Layer 6 of a small transformer language model trained on English Wikipedia (16 layers, counted from 0, width 96).
A neuron adds its activation times its output weights to the MLP's output. To switch it off is to set its activation to zero at one token and run the rest of the model.
A neuron's activation on a vector x is GELU(weights . x), where the dot is the dot product.

Input weights of the MLP neurons that the questions are about. A number n stands for (n - 500) times 0.00082.
n2: 542 379 651 530 165 612 440 359 488 427 367 618 493 317 515 434 273 376 515 449 626 546 530 379 548 593 555 551 566 504 843 477 352 426 460 624 453 558 117 640 654 440 511 455 471 587 685 457 448 414 585 481 573 450 408 688 340 541 305 546 543 504 260 875 590 688 523 481 553 371 663 312 527 710 352 440 488 535 554 511 446 524 657 533 607 664 389 431 492 821 411 400 568 274 538 524
n8: 312 480 515 734 308 355 332 216 425 424 490 703 358 462 461 515 657 736 652 524 481 524 500 472 530 869 666 559 634 466 285 576 764 412 601 480 642 99 311 919 738 475 392 420 454 422 525 314 430 326 426 271 538 274 403 363 438 744 578 299 403 344 530 617 319 476 747 658 566 443 241 436 534 666 93 585 520 815 737 371 413 295 572 642 490 542 361 801 441 645 427 602 349 540 724 421
n24: 975 422 684 751 530 425 426 691 450 505 343 598 464 495 452 457 774 246 453 631 448 576 514 143 691 550 555 383 417 486 420 264 233 694 636 570 490 481 468 447 241 841 505 421 441 423 505 388 366 458 353 553 210 194 482 462 595 248 646 876 621 406 554 374 651 453 389 548 580 263 699 130 471 417 807 453 529 471 481 418 495 604 686 614 667 449 695 357 662 473 399 417 230 653 742 417
n26: 290 802 607 468 392 278 300 558 420 434 376 334 458 610 667 359 594 454 740 332 398 362 609 546 620 820 288 500 429 518 420 428 370 548 504 320 481 500 265 481 503 465 375 482 577 681 372 455 553 450 542 396 610 500 348 374 595 392 306 507 478 651 605 665 563 475 522 442 640 366 375 575 308 387 515 364 357 369 570 451 577 515 577 622 427 301 588 679 594 386 600 645 419 561 315 470
n38: 567 511 467 371 426 527 400 531 466 449 613 613 399 379 582 578 565 446 587 560 493 460 449 641 519 643 553 350 429 158 462 380 388 526 651 677 628 392 863 731 617 465 457 637 549 556 319 627 362 453 630 574 339 379 482 594 463 421 313 463 693 583 243 482 605 598 618 566 449 693 444 222 585 359 410 529 545 654 530 549 331 332 647 444 581 411 438 423 213 455 485 482 731 679 679 583
n56: 420 647 540 973 453 345 249 463 531 242 490 286 321 505 605 470 686 536 544 389 589 446 319 571 876 662 562 465 381 629 433 446 142 968 469 308 546 631 756 550 560 651 539 316 472 509 78 485 443 437 519 485 540 290 352 485 406 432 348 510 370 816 429 515 596 305 460 574 510 667 242 368 560 667 434 485 637 439 600 377 266 304 168 472 515 519 668 411 648 780 530 438 635 915 717 739
n61: 586 623 532 404 486 640 369 613 407 524 522 330 436 714 509 419 562 481 606 281 331 518 447 564 307 368 362 441 340 778 687 668 199 840 811 420 546 464 525 436 399 636 186 395 722 474 638 578 514 561 702 464 433 365 371 394 482 605 299 759 328 214 753 399 473 328 274 746 381 562 398 733 333 435 792 724 450 408 477 325 433 463 482 538 648 517 420 500 417 631 577 220 256 389 584 716
n71: 702 312 409 650 345 542 624 585 650 447 300 349 481 236 415 493 351 406 523 466 440 513 394 455 852 553 481 408 374 339 444 331 554 592 303 433 524 493 380 554 766 500 402 493 602 341 438 490 423 615 519 788 537 636 465 516 527 500 493 540 642 444 603 418 636 592 551 613 461 404 563 524 551 539 647 513 658 466 503 423 554 486 433 490 600 341 567 560 442 506 470 361 682 372 653 455
n134: 209 640 407 563 813 416 544 544 472 653 621 555 681 413 793 400 523 476 424 535 489 595 564 376 769 592 441 426 364 424 174 361 550 419 724 348 496 411 427 264 550 384 574 571 638 674 496 574 567 264 409 569 424 392 342 522 534 407 547 359 523 406 433 560 508 732 569 648 470 436 630 461 354 555 523 563 344 660 631 598 218 341 450 475 256 444 306 682 398 532 523 573 628 602 492 543
n177: 302 749 564 623 537 459 416 330 368 508 469 342 620 272 628 424 360 422 398 524 359 527 301 474 508 529 416 407 648 603 434 535 311 412 566 285 629 351 602 428 526 450 446 380 568 620 464 725 402 307 568 448 720 407 500 550 539 647 496 465 297 481 200 303 500 620 631 551 357 516 657 444 691 367 416 577 759 674 389 417 551 504 855 797 276 489 543 508 698 719 412 458 430 577 602 609
n178: 519 489 463 421 418 504 493 371 566 433 673 675 518 559 691 646 339 399 430 447 338 596 368 621 656 399 603 421 546 541 311 661 572 470 574 481 731 489 450 688 736 496 601 612 405 620 527 451 523 435 432 560 559 549 689 533 717 580 568 500 373 362 534 424 534 475 563 644 300 728 419 341 433 400 270 533 621 435 571 373 314 338 493 645 433 550 433 356 74 640 702 397 372 715 404 359
n263: 388 316 639 212 572 388 342 649 585 718 543 910 553 487 695 548 466 218 394 552 363 423 534 504 721 505 356 251 657 388 652 627 531 452 703 365 566 552 269 570 608 693 563 303 292 357 430 531 366 492 582 400 615 391 744 374 564 357 705 590 409 445 584 466 369 492 703 675 626 453 472 706 769 479 404 164 342 570 625 508 620 420 547 565 581 292 427 607 504 573 643 587 226 598 304 350
n270: 565 496 519 725 289 721 493 604 630 424 312 446 288 451 489 588 549 508 414 500 594 586 593 283 440 384 500 423 354 375 433 496 396 496 492 484 689 358 394 435 638 476 526 441 439 637 675 388 484 407 475 404 312 571 751 727 402 752 473 624 515 400 349 389 527 600 439 553 333 388 561 697 844 547 500 637 403 221 710 402 633 567 523 504 311 654 489 361 539 621 408 201 433 484 447 597
n277: 397 596 438 520 582 663 468 639 890 513 529 487 594 377 438 384 398 629 467 525 492 357 626 500 279 574 401 227 417 446 290 329 475 258 435 784 391 458 551 346 546 535 171 452 676 551 702 534 538 452 804 587 484 465 528 407 386 407 408 463 467 363 335 637 324 714 330 615 508 394 543 399 554 694 542 464 508 542 550 528 492 487 426 743 607 660 779 414 411 628 143 405 621 815 520 335
n308: 670 155 431 394 345 622 434 571 688 404 534 353 536 455 393 778 325 476 504 519 313 496 385 410 500 611 428 634 601 643 461 656 511 687 710 626 481 504 466 595 644 433 522 456 328 600 512 527 484 422 449 199 286 642 656 404 545 356 515 616 534 555 403 699 657 685 576 380 470 433 593 585 660 627 677 721 593 585 458 277 553 296 553 281 639 442 436 380 450 564 492 500 468 632 306 396
n378: 415 521 565 614 585 563 406 203 370 436 612 454 450 516 508 508 739 500 336 393 560 524 321 492 759 500 376 603 446 452 219 795 492 541 801 204 574 574 532 606 496 225 370 445 377 615 471 188 651 330 349 459 488 508 325 476 468 618 525 737 292 429 641 665 287 516 557 568 441 736 630 459 447 430 377 461 277 620 549 615 536 571 552 527 625 637 689 536 413 538 240 477 263 683 348 599

Output weights of the MLP neurons that the questions are about. A number n stands for (n - 500) times 0.0013.
n2: 460 458 592 260 500 685 450 575 528 598 553 551 689 478 683 276 422 497 625 575 416 622 488 589 577 319 551 426 427 773 434 532 493 551 663 656 635 377 500 489 461 551 547 491 419 493 294 275 667 638 575 575 470 383 360 216 658 568 546 460 245 548 544 583 327 552 689 631 451 426 459 636 284 433 538 444 548 148 399 493 531 415 468 471 550 521 541 551 583 474 386 533 378 709 446 266
n8: 338 407 641 331 529 247 143 86 578 440 380 688 467 248 528 563 848 620 548 516 361 419 388 294 685 310 402 303 614 267 351 711 649 261 929 705 808 447 407 621 670 360 468 349 657 571 470 377 599 605 36 384 291 362 584 537 368 606 410 694 340 745 652 562 458 440 634 709 349 353 309 712 626 302 617 467 505 511 783 463 505 308 263 468 831 615 373 591 699 807 484 749 640 328 614 780
n24: 635 590 563 718 486 509 522 425 378 616 435 614 486 317 541 360 662 504 403 403 541 596 416 667 663 441 708 561 554 505 358 425 347 813 568 356 779 313 417 550 376 666 857 500 609 541 688 671 294 723 64 394 377 538 495 593 484 671 742 500 476 466 459 439 535 309 366 373 444 513 311 191 500 340 750 629 398 336 860 713 346 353 412 628 570 373 303 424 639 565 504 261 323 635 392 486
n26: 531 447 482 518 434 732 561 610 598 526 406 598 578 462 511 598 497 451 357 388 667 542 588 341 451 412 665 366 441 617 746 371 522 362 550 715 350 597 689 283 507 382 632 418 409 479 487 477 316 578 409 599 348 490 489 486 531 612 534 538 493 408 339 283 210 542 694 414 547 514 305 435 649 550 438 475 484 727 466 782 550 536 378 411 612 622 454 397 386 651 565 360 587 474 567 511
n38: 352 387 511 581 315 556 736 451 629 423 548 450 601 557 710 370 463 454 307 723 430 773 575 129 420 554 550 639 630 748 728 522 416 418 503 489 432 628 395 349 436 621 466 478 175 496 475 565 446 566 488 533 353 576 496 436 383 500 597 523 255 568 527 547 412 442 606 604 471 404 479 358 548 606 296 395 243 579 647 583 699 450 593 552 707 659 349 410 613 696 452 511 544 450 416 354
n56: 589 796 577 384 674 396 558 413 635 500 389 460 478 588 483 500 364 405 641 620 492 445 560 213 316 290 206 394 449 594 613 578 519 317 504 559 441 802 671 336 292 699 656 557 436 504 575 520 422 434 509 359 328 440 430 579 431 641 206 724 585 504 705 535 394 436 455 524 700 352 413 725 323 655 500 443 269 358 345 513 718 413 595 287 694 430 712 731 483 609 376 725 614 266 601 601
n61: 313 602 607 612 437 321 624 412 385 469 426 428 509 563 461 608 297 318 400 624 241 555 491 428 654 631 504 582 607 549 172 707 414 500 591 458 411 496 466 626 362 720 521 439 500 380 421 754 314 236 449 625 629 243 456 483 347 504 566 326 581 657 389 548 504 547 602 512 439 290 639 617 574 565 712 443 828 416 441 714 645 488 579 375 715 624 526 181 610 522 537 466 146 755 598 491
n71: 430 511 330 630 372 719 511 428 280 453 617 531 451 628 451 529 611 391 568 615 388 490 388 566 552 658 662 380 463 670 409 411 524 672 628 635 295 464 661 582 168 526 577 550 408 511 500 402 455 379 136 543 522 472 698 561 467 615 579 467 259 680 345 432 468 455 648 306 433 699 404 262 635 744 292 564 407 500 587 493 427 517 468 543 396 582 485 547 551 572 489 761 447 510 473 511
n134: 559 475 522 559 257 436 571 457 557 382 401 589 485 780 478 639 600 425 611 386 406 503 660 667 533 472 482 426 584 569 723 336 550 380 350 569 420 297 475 511 514 369 449 441 500 334 449 382 500 617 731 464 363 420 743 662 695 421 396 507 728 500 493 496 634 382 451 769 475 397 432 385 560 472 503 263 445 424 507 428 691 732 404 414 831 571 399 442 569 372 482 354 413 572 362 432
n177: 445 283 342 430 434 689 426 608 557 551 542 431 660 485 178 628 536 500 275 443 436 337 576 620 691 741 742 402 485 527 409 528 577 654 295 591 507 493 517 478 496 620 388 633 412 356 554 614 619 528 496 539 452 431 625 611 536 496 511 402 585 338 662 534 398 541 367 500 335 447 364 471 429 447 521 462 644 223 547 702 788 626 422 475 610 507 370 500 587 447 657 387 374 644 450 284
n178: 720 361 475 571 294 504 770 492 729 619 496 418 606 249 275 553 662 550 435 504 730 531 446 649 542 409 538 628 492 478 611 383 485 519 504 397 363 590 452 805 484 339 722 419 433 471 439 622 268 436 378 662 614 484 478 198 455 289 613 537 500 684 650 255 368 504 504 410 592 327 349 524 661 612 715 372 637 459 422 598 685 500 379 369 330 444 445 750 776 350 435 238 567 376 637 461
n263: 659 586 598 586 740 572 409 588 559 489 390 492 397 351 458 377 556 432 524 357 657 504 327 767 606 594 627 730 598 410 326 694 548 721 406 431 634 399 673 434 456 403 88 466 631 594 391 643 781 394 394 432 595 423 559 536 474 730 520 553 324 469 422 357 473 438 516 442 484 610 591 464 468 567 492 383 546 484 500 388 152 234 318 396 468 409 442 777 561 609 456 118 508 671 496 601
n270: 473 604 486 431 673 313 536 406 368 434 312 426 507 436 420 467 543 630 600 453 450 516 440 532 627 432 610 690 538 486 474 666 525 551 448 344 493 601 539 649 423 673 581 471 431 331 292 536 552 431 459 577 732 468 305 440 405 473 580 503 662 416 761 560 510 469 438 468 402 464 684 413 305 454 487 318 583 527 369 574 461 611 334 403 540 563 608 507 273 289 557 838 562 471 688 496
n277: 557 488 640 550 189 332 560 440 314 640 433 630 263 366 596 118 679 318 644 584 602 706 428 552 657 356 866 630 393 620 375 500 207 761 409 467 520 540 330 558 625 724 476 552 570 442 242 500 666 456 665 572 512 585 572 440 577 588 708 333 617 589 488 555 358 533 418 407 354 563 409 396 555 638 504 408 569 492 617 472 364 519 344 416 424 318 383 735 634 559 532 426 383 515 459 479
n308: 221 410 607 854 380 527 645 546 618 464 633 533 428 441 580 423 512 701 585 596 482 430 659 350 242 496 516 523 362 438 597 358 529 260 549 543 622 586 233 576 504 375 344 590 330 460 606 340 632 546 449 562 416 578 541 558 578 485 719 476 417 426 480 292 428 484 406 444 723 683 320 577 538 265 326 302 544 519 632 818 522 386 412 318 538 485 460 737 566 382 492 457 553 408 728 732
n378: 567 456 603 310 313 351 545 590 551 428 565 420 363 374 667 531 421 484 483 462 412 705 581 485 532 344 521 503 528 571 571 528 516 543 532 895 557 525 561 193 563 387 637 377 557 446 536 305 464 558 384 687 496 557 732 789 535 303 507 415 549 323 386 471 274 328 453 423 568 359 454 305 335 541 520 609 410 664 451 490 513 569 528 629 665 380 464 472 563 445 680 504 463 570 581 540

Each question names a token from some text and the token that comes next. It shows the vector x that enters the MLP there. A number n stands for (n - 500) times 0.0098.

Then comes g, the gradient of the next token's log-probability with respect to the MLP's output, scaled to length 1. A neuron's effect is roughly proportional to its activation times (output weights . g). A number n stands for (n - 500) times 0.00096.

"s", then " to"
x: 529 420 381 541 498 549 688 552 432 503 350 435 808 426 573 350 504 324 345 582 335 601 602 615 368 603 769 486 507 603 541 540 309 556 646 466 490 662 557 558 233 564 553 416 276 517 630 410 418 498 527 504 506 496 687 814 439 566 636 451 408 661 577 325 548 437 308 400 518 587 240 435 291 348 561 620 572 400 336 798 613 673 512 467 373 427 393 573 670 426 524 451 554 651 416 464
g: 652 520 557 540 394 476 672 473 169 554 614 502 389 365 502 623 635 474 461 362 513 518 563 456 649 417 566 601 634 630 619 496 420 502 570 283 578 587 492 571 346 445 599 498 478 425 207 615 586 493 397 629 575 401 547 593 510 540 269 368 547 502 542 456 300 340 553 508 541 338 513 480 621 552 540 362 401 431 627 401 526 593 525 568 565 373 476 493 505 652 472 415 583 296 555 729
Switching off which neuron hurts the next token most? n24

"mas", then "ted"
x: 559 428 340 587 655 535 445 658 524 464 467 673 731 572 403 444 638 456 364 312 692 642 765 583 346 689 586 446 512 415 643 646 430 448 582 608 460 741 499 505 415 533 597 395 441 502 643 441 390 526 349 410 408 514 555 610 390 468 398 702 514 554 370 355 457 252 442 236 528 575 453 338 430 389 522 734 408 377 400 840 597 380 579 422 372 384 580 508 774 437 447 501 523 539 415 583
g: 508 440 641 417 600 395 595 590 479 699 379 554 324 556 326 658 505 584 402 494 260 611 666 626 356 553 351 377 797 463 440 326 447 412 632 411 517 499 397 558 577 606 581 649 450 603 662 404 491 538 514 513 288 459 486 396 535 480 484 480 551 648 431 340 430 632 514 372 480 351 353 541 675 522 469 498 490 553 524 353 555 565 642 519 524 662 485 405 366 445 611 666 410 365 515 499
Which neuron, switched off, raises the next token's probability most? n24

" and", then " she"
x: 658 481 350 711 617 541 665 554 269 563 506 536 599 237 382 308 498 489 329 581 431 590 731 642 296 674 630 470 601 451 419 617 608 445 615 466 384 793 445 695 301 434 651 439 382 509 659 477 374 622 572 379 605 522 648 568 452 652 546 448 293 510 545 421 514 284 401 356 533 675 358 485 114 551 515 732 537 468 483 590 520 527 518 496 438 447 348 476 600 449 560 311 646 374 411 573
g: 452 471 587 414 583 397 496 446 395 704 571 529 437 562 545 590 284 657 544 511 434 503 363 526 493 527 512 657 154 767 545 389 325 542 511 429 549 678 417 596 531 510 393 485 384 545 516 406 480 522 664 468 319 639 561 618 523 420 434 373 474 489 467 483 479 427 644 234 556 567 551 522 378 488 676 516 516 442 428 490 600 228 593 613 452 644 620 523 590 356 511 334 638 475 558 556
Switching off which neuron hurts the next token most? n8

",", then " 43"
x: 462 693 404 532 544 536 795 636 602 460 540 486 718 429 355 451 522 392 427 532 433 519 660 635 388 577 687 565 561 503 400 425 517 443 589 420 642 767 281 687 434 453 597 360 391 422 588 434 393 428 612 394 681 701 573 527 445 697 423 376 291 677 549 297 530 352 321 362 536 694 330 366 209 486 576 574 552 493 413 658 616 526 462 270 434 470 504 677 536 375 701 294 536 538 400 478
g: 371 481 488 591 524 707 466 349 603 566 503 362 564 610 659 564 409 418 467 534 547 546 500 500 581 349 321 396 462 384 594 525 431 434 339 558 555 628 476 482 590 515 665 396 531 589 640 517 408 414 635 525 431 409 471 580 471 437 452 490 410 559 642 644 556 599 583 567 545 522 398 665 484 508 496 560 25 234 544 390 517 372 475 414 497 562 460 598 648 635 440 477 265 590 638 464
Which neuron, switched off, raises the next token's probability most? n56

" ste", then "lla"
x: 612 678 308 440 592 386 622 358 372 545 681 531 557 430 367 481 434 731 318 399 509 724 622 582 369 500 735 457 545 434 537 424 590 460 434 581 493 866 532 509 313 436 461 617 502 471 609 324 472 773 472 370 630 599 544 504 286 506 509 455 606 621 530 528 464 340 406 368 411 648 285 495 185 430 568 682 452 376 564 638 635 377 617 421 493 465 530 431 575 318 513 693 520 639 307 511
g: 471 292 504 487 442 461 464 462 614 541 549 485 427 340 298 275 698 571 390 496 699 397 690 580 522 434 505 413 590 529 441 510 437 209 497 399 658 392 490 480 571 682 576 573 581 624 465 309 547 449 573 537 535 351 408 646 631 756 483 578 694 429 599 390 581 469 436 501 335 506 404 524 634 556 459 597 358 702 491 563 524 464 519 465 400 544 495 501 606 508 447 608 580 417 388 292
Switching off which neuron hurts the next token most? n61

"s", then " were"
x: 530 425 365 543 555 521 706 487 407 491 351 444 840 504 453 288 453 330 386 641 381 445 786 576 451 567 832 522 583 477 455 559 427 607 649 576 506 621 639 410 264 562 573 380 270 536 697 465 425 467 506 411 553 459 574 845 390 562 591 493 476 621 681 390 558 403 325 335 539 542 391 470 260 317 589 642 599 427 418 649 587 736 472 311 416 512 447 439 576 412 502 346 471 610 435 554
g: 550 523 548 453 600 635 651 643 580 688 403 397 482 504 483 624 373 498 421 442 488 405 534 481 403 374 525 573 419 434 441 626 587 489 688 415 484 599 627 482 484 651 533 520 232 516 613 491 436 538 480 433 485 314 305 549 507 527 513 484 585 610 296 341 595 396 560 405 496 515 604 369 320 265 727 605 329 486 326 678 620 540 493 559 663 506 517 401 596 594 261 566 409 420 629 538
Switching off which neuron hurts the next token most? n24

"s", then "."
x: 540 537 431 490 487 578 600 487 495 460 416 392 715 488 437 345 429 223 407 407 389 598 685 661 325 668 699 563 565 625 488 549 358 497 628 475 461 644 457 541 328 659 608 315 391 476 673 536 461 540 489 520 573 530 585 776 448 618 590 474 360 706 602 376 655 320 331 408 362 549 267 296 214 284 562 591 527 475 446 741 653 641 562 328 361 462 514 645 719 599 495 542 374 629 385 442
g: 547 581 487 454 348 422 466 583 648 645 437 643 450 579 693 621 420 519 382 462 458 600 522 576 444 423 670 470 320 655 631 533 354 342 329 433 397 601 454 626 493 439 463 649 388 574 530 362 379 655 519 494 474 573 773 419 436 428 601 705 294 396 265 486 612 515 408 490 480 444 504 731 300 342 572 544 503 456 432 569 580 415 502 591 549 448 402 560 429 683 538 615 401 426 510 430
Which neuron, switched off, raises the next token's probability most? n61

" movie", then " roles"
x: 578 468 417 471 546 522 641 576 440 604 462 531 815 477 457 357 468 547 399 537 615 558 697 629 440 738 677 382 432 458 541 686 432 500 538 478 662 639 414 590 354 408 375 397 431 409 482 443 253 621 674 370 698 536 537 914 347 547 626 399 517 661 384 313 382 431 401 348 400 605 347 387 259 445 518 555 528 415 301 742 547 596 407 450 515 511 368 377 634 295 502 683 476 591 562 452
g: 588 395 475 632 259 499 499 420 434 418 453 456 429 431 639 471 396 536 361 583 405 514 338 627 595 510 523 434 479 402 449 409 616 650 460 359 464 390 351 438 522 614 517 453 308 359 654 666 558 347 451 416 568 475 419 526 708 745 571 537 352 505 548 482 695 563 625 404 326 380 466 609 713 593 262 465 542 549 575 432 584 699 626 650 489 381 500 483 645 606 470 419 556 531 457 619
Switching off which neuron hurts the next token most? n56

",", then " the"
x: 466 681 278 537 534 488 704 661 527 548 414 478 811 501 418 467 444 451 291 491 528 514 601 661 466 598 585 629 543 388 302 390 446 511 560 465 543 643 408 723 462 524 587 373 507 456 671 388 445 431 575 375 759 589 565 629 381 690 434 467 345 691 555 338 459 318 408 431 519 760 301 460 251 541 460 671 525 467 365 771 597 557 512 284 384 493 533 560 614 506 630 314 518 306 357 422
g: 554 458 471 712 514 507 635 667 501 597 453 468 430 441 389 429 530 268 551 495 640 573 539 453 555 618 458 638 529 623 626 290 468 410 472 597 306 345 620 574 394 330 416 434 555 423 585 634 482 660 544 427 400 410 652 468 342 525 485 395 470 463 587 314 591 478 620 426 610 355 537 406 545 622 524 440 692 632 404 469 634 353 553 482 591 396 403 638 361 367 488 347 738 471 371 656
Switching off which neuron hurts the next token most? n8

" the", then " new"
x: 459 516 260 591 614 685 629 541 517 516 602 347 819 394 453 392 486 487 251 419 448 480 664 537 468 671 756 486 470 379 462 420 563 450 494 626 414 696 216 729 512 530 589 325 391 435 553 526 257 509 600 414 552 532 450 688 325 544 522 286 489 552 443 473 558 468 442 426 528 616 243 573 379 458 654 574 587 289 437 765 661 564 533 359 533 502 453 420 798 459 488 482 631 506 523 523
g: 437 339 688 391 524 455 353 625 321 494 676 524 454 500 488 288 734 267 595 745 468 553 505 447 450 502 614 575 435 671 521 538 514 513 418 451 418 492 539 608 335 669 524 540 326 427 640 523 480 623 571 439 602 275 379 566 561 382 463 483 431 573 718 478 523 499 546 397 487 455 502 545 350 351 460 441 402 451 353 701 646 569 677 420 572 443 435 335 503 553 577 435 553 451 607 622
Which two neurons, each switched off alone, lower its probability most, in order? n2, n277

"ue", then " of"
x: 583 566 432 418 558 728 600 561 550 491 605 279 684 583 559 337 424 394 441 520 523 580 622 668 432 628 708 516 531 572 439 398 335 430 563 455 494 573 551 618 238 594 557 487 429 488 658 422 428 574 486 407 501 490 664 861 244 607 664 352 447 704 347 377 511 431 494 469 425 477 284 407 247 424 413 664 480 363 374 571 677 755 323 455 297 620 423 562 779 468 404 489 498 508 457 595
g: 505 478 460 381 586 493 381 446 464 466 500 405 426 305 440 357 511 448 490 656 435 434 630 679 674 630 405 499 595 487 338 676 544 450 606 557 399 478 470 549 393 684 542 391 554 617 680 395 669 328 271 461 382 595 389 399 524 659 229 571 656 607 595 515 579 517 426 568 509 298 670 302 626 498 504 672 651 399 551 463 587 559 307 499 409 452 522 436 558 527 392 541 525 583 474 554
Which two neurons, each switched off alone, lower its probability most, in order? n270, n26

",", then " a"
x: 509 649 398 526 496 512 800 627 554 507 553 440 766 436 344 560 466 348 356 536 467 567 645 667 447 514 642 607 517 549 389 458 454 442 556 462 577 863 350 678 471 425 635 376 415 476 578 494 356 457 554 476 617 645 618 623 448 674 376 375 338 700 561 251 584 328 420 334 450 705 297 439 262 462 582 569 467 499 420 668 647 463 458 249 428 469 403 718 532 413 587 211 635 487 419 452
g: 414 715 606 423 574 489 475 563 531 578 529 540 548 542 490 497 586 704 586 492 507 607 488 515 584 548 393 490 467 633 558 419 419 276 442 320 412 515 519 583 376 441 604 439 501 616 475 687 354 562 348 343 741 485 590 433 593 525 555 529 159 471 462 490 614 733 369 387 401 331 621 479 702 402 556 538 603 324 712 393 482 356 388 498 454 547 493 403 466 466 499 392 383 495 490 666
Switching off which neuron hurts the next token most? n178

" g", then "iant"
x: 503 663 170 460 487 504 584 462 498 653 524 449 626 533 420 630 458 478 393 508 541 659 683 565 248 869 666 490 613 479 517 530 585 616 447 608 502 836 580 610 354 508 490 484 338 260 754 452 504 618 609 430 488 594 545 661 350 534 513 370 494 657 459 328 476 231 505 523 388 584 301 583 325 270 655 440 505 408 466 734 433 418 445 254 589 493 444 515 629 317 432 495 359 265 497 731
g: 471 405 515 351 455 406 461 560 361 479 352 564 347 549 287 568 447 522 690 419 504 262 545 609 575 630 588 574 477 532 401 609 466 656 406 442 478 522 525 652 570 510 421 530 492 741 286 676 435 585 575 431 530 447 655 438 503 558 459 391 414 583 407 371 401 621 594 338 539 334 642 538 562 612 506 481 600 349 397 610 624 670 478 643 448 413 528 499 491 524 472 364 396 311 807 534
Which two neurons, each switched off alone, lower its probability most, in order? n61, n38

" He", then " joined"
x: 566 705 323 542 615 756 657 474 538 623 391 507 577 340 390 358 581 456 313 599 396 551 750 459 333 753 676 597 495 400 489 407 643 303 383 517 513 701 457 419 353 610 702 524 209 465 669 516 386 723 516 364 654 474 556 588 334 675 540 408 362 609 479 546 482 333 482 307 379 567 335 446 292 496 603 465 469 432 406 646 608 423 572 262 547 491 626 585 671 319 507 345 596 599 526 437
g: 491 430 604 594 509 364 475 597 413 354 584 571 320 493 417 486 441 429 546 441 438 805 435 646 544 287 517 505 537 570 390 406 573 688 474 366 619 692 576 483 507 488 494 487 313 337 329 592 333 484 511 489 431 505 462 393 463 582 679 470 527 426 461 515 492 482 646 411 639 457 466 259 620 354 585 599 536 486 607 465 722 545 278 711 740 615 588 571 425 482 537 495 445 389 485 485
Switching off which neuron hurts the next token most? n277

" Col", then "ches"
x: 629 460 273 553 514 668 650 417 572 717 445 456 541 377 371 379 393 546 330 542 484 450 776 566 378 702 656 324 529 383 596 378 621 306 574 565 367 941 464 341 329 510 538 327 403 503 649 572 450 594 478 405 579 723 521 650 330 554 432 355 467 656 493 413 726 524 430 291 476 755 437 452 248 406 480 587 490 371 498 585 480 439 570 412 585 502 534 592 669 299 610 656 418 569 610 461
g: 749 543 538 485 401 577 527 644 486 478 372 563 431 575 478 505 834 468 441 446 430 656 574 330 516 468 579 381 560 471 477 439 443 708 448 673 511 394 464 477 425 546 395 600 716 434 505 464 374 258 403 398 489 498 658 558 691 345 443 448 526 530 656 454 505 492 676 580 355 351 570 663 484 444 332 560 347 423 534 404 389 446 686 444 409 488 320 531 474 492 583 465 471 649 418 661
Switching off which neuron hurts the next token most? n277

" have", then " been"
x: 331 584 219 549 405 536 716 464 455 686 466 535 744 403 299 325 623 423 287 606 361 531 674 580 498 550 527 512 644 462 425 555 532 457 628 443 467 607 425 713 291 538 629 407 474 413 598 619 339 786 527 434 589 395 623 530 383 645 765 375 312 612 586 399 550 520 430 298 495 486 361 460 436 459 340 584 464 443 345 654 614 481 623 170 544 403 410 633 657 482 576 507 608 491 417 579
g: 494 627 564 465 633 446 451 328 456 573 356 456 344 333 418 464 546 529 292 710 576 426 410 396 452 396 487 495 615 286 345 576 461 544 524 669 609 446 568 430 599 502 429 476 489 508 633 377 499 617 464 537 413 477 674 687 492 604 503 489 524 436 673 547 409 441 623 502 664 542 423 469 493 428 479 454 259 357 508 466 606 366 472 399 661 402 401 681 630 674 391 687 424 437 705 702
Switching off which neuron hurts the next token most? n263

" professional", then " contract"
x: 698 530 227 476 516 544 643 549 486 539 480 433 736 468 563 493 454 641 387 451 420 536 622 701 311 561 808 343 496 310 480 619 410 416 535 645 481 661 502 509 449 542 474 564 361 400 428 458 491 540 501 466 673 463 458 705 284 600 493 23 537 641 342 398 444 393 496 547 345 600 401 405 455 495 498 667 591 365 302 754 774 666 639 552 354 477 433 605 582 273 513 521 524 519 536 446
g: 505 607 386 728 575 669 560 251 432 446 469 415 513 503 616 496 598 588 310 279 479 440 570 495 385 462 554 615 492 534 560 557 554 566 394 376 606 556 685 615 566 323 453 342 501 540 465 598 709 515 474 378 544 449 557 410 447 268 467 530 453 350 531 677 333 568 673 505 443 479 650 596 438 576 600 372 265 359 623 499 588 636 525 539 590 499 533 390 524 585 363 253 529 459 478 543
Switching off which neuron hurts the next token most? n38

"lon", then " Sag"
x: 432 564 439 512 656 660 637 502 533 549 535 531 731 476 560 532 348 390 473 579 460 510 827 531 522 750 652 569 553 447 412 459 418 276 600 345 431 793 369 439 352 465 583 459 322 423 581 464 400 462 488 480 514 528 527 820 390 513 493 258 495 805 377 277 447 297 532 422 512 551 202 437 294 384 380 719 491 437 425 850 699 570 569 463 446 581 404 626 682 496 563 545 374 530 476 467
g: 457 467 420 592 438 567 590 602 396 545 571 361 500 501 495 356 485 529 441 373 565 614 460 539 554 510 636 431 205 629 634 371 472 531 339 422 618 375 323 490 520 531 385 370 511 483 420 634 511 579 670 524 554 499 328 447 695 527 517 335 673 417 742 744 538 498 450 633 281 471 592 434 525 657 574 576 504 658 633 458 313 586 356 674 481 453 471 458 536 538 532 319 471 420 550 344
Which neuron, switched off, raises the next token's probability most? n277

" the", then " Col"
x: 433 582 253 741 562 727 656 446 428 613 533 387 825 375 394 510 519 478 249 476 247 539 545 507 606 596 644 471 405 346 552 526 623 501 448 638 450 595 292 690 495 453 507 489 436 407 558 512 331 530 620 418 498 598 326 658 356 522 455 426 440 544 402 514 520 399 314 269 523 713 305 516 323 381 641 559 616 404 476 656 685 631 519 397 441 601 488 560 882 437 549 417 621 628 477 507
g: 399 472 607 408 456 403 373 688 660 440 570 593 582 465 664 299 483 420 521 465 519 590 462 472 583 474 425 311 520 580 424 314 444 607 646 436 507 653 301 504 256 624 531 566 378 448 604 533 568 432 521 585 375 689 365 404 603 396 462 550 594 505 564 596 621 417 585 640 480 440 525 697 436 542 534 668 652 522 343 603 349 294 396 572 529 597 542 634 391 452 262 422 374 607 505 481
Which neuron, switched off, raises the next token's probability most? n71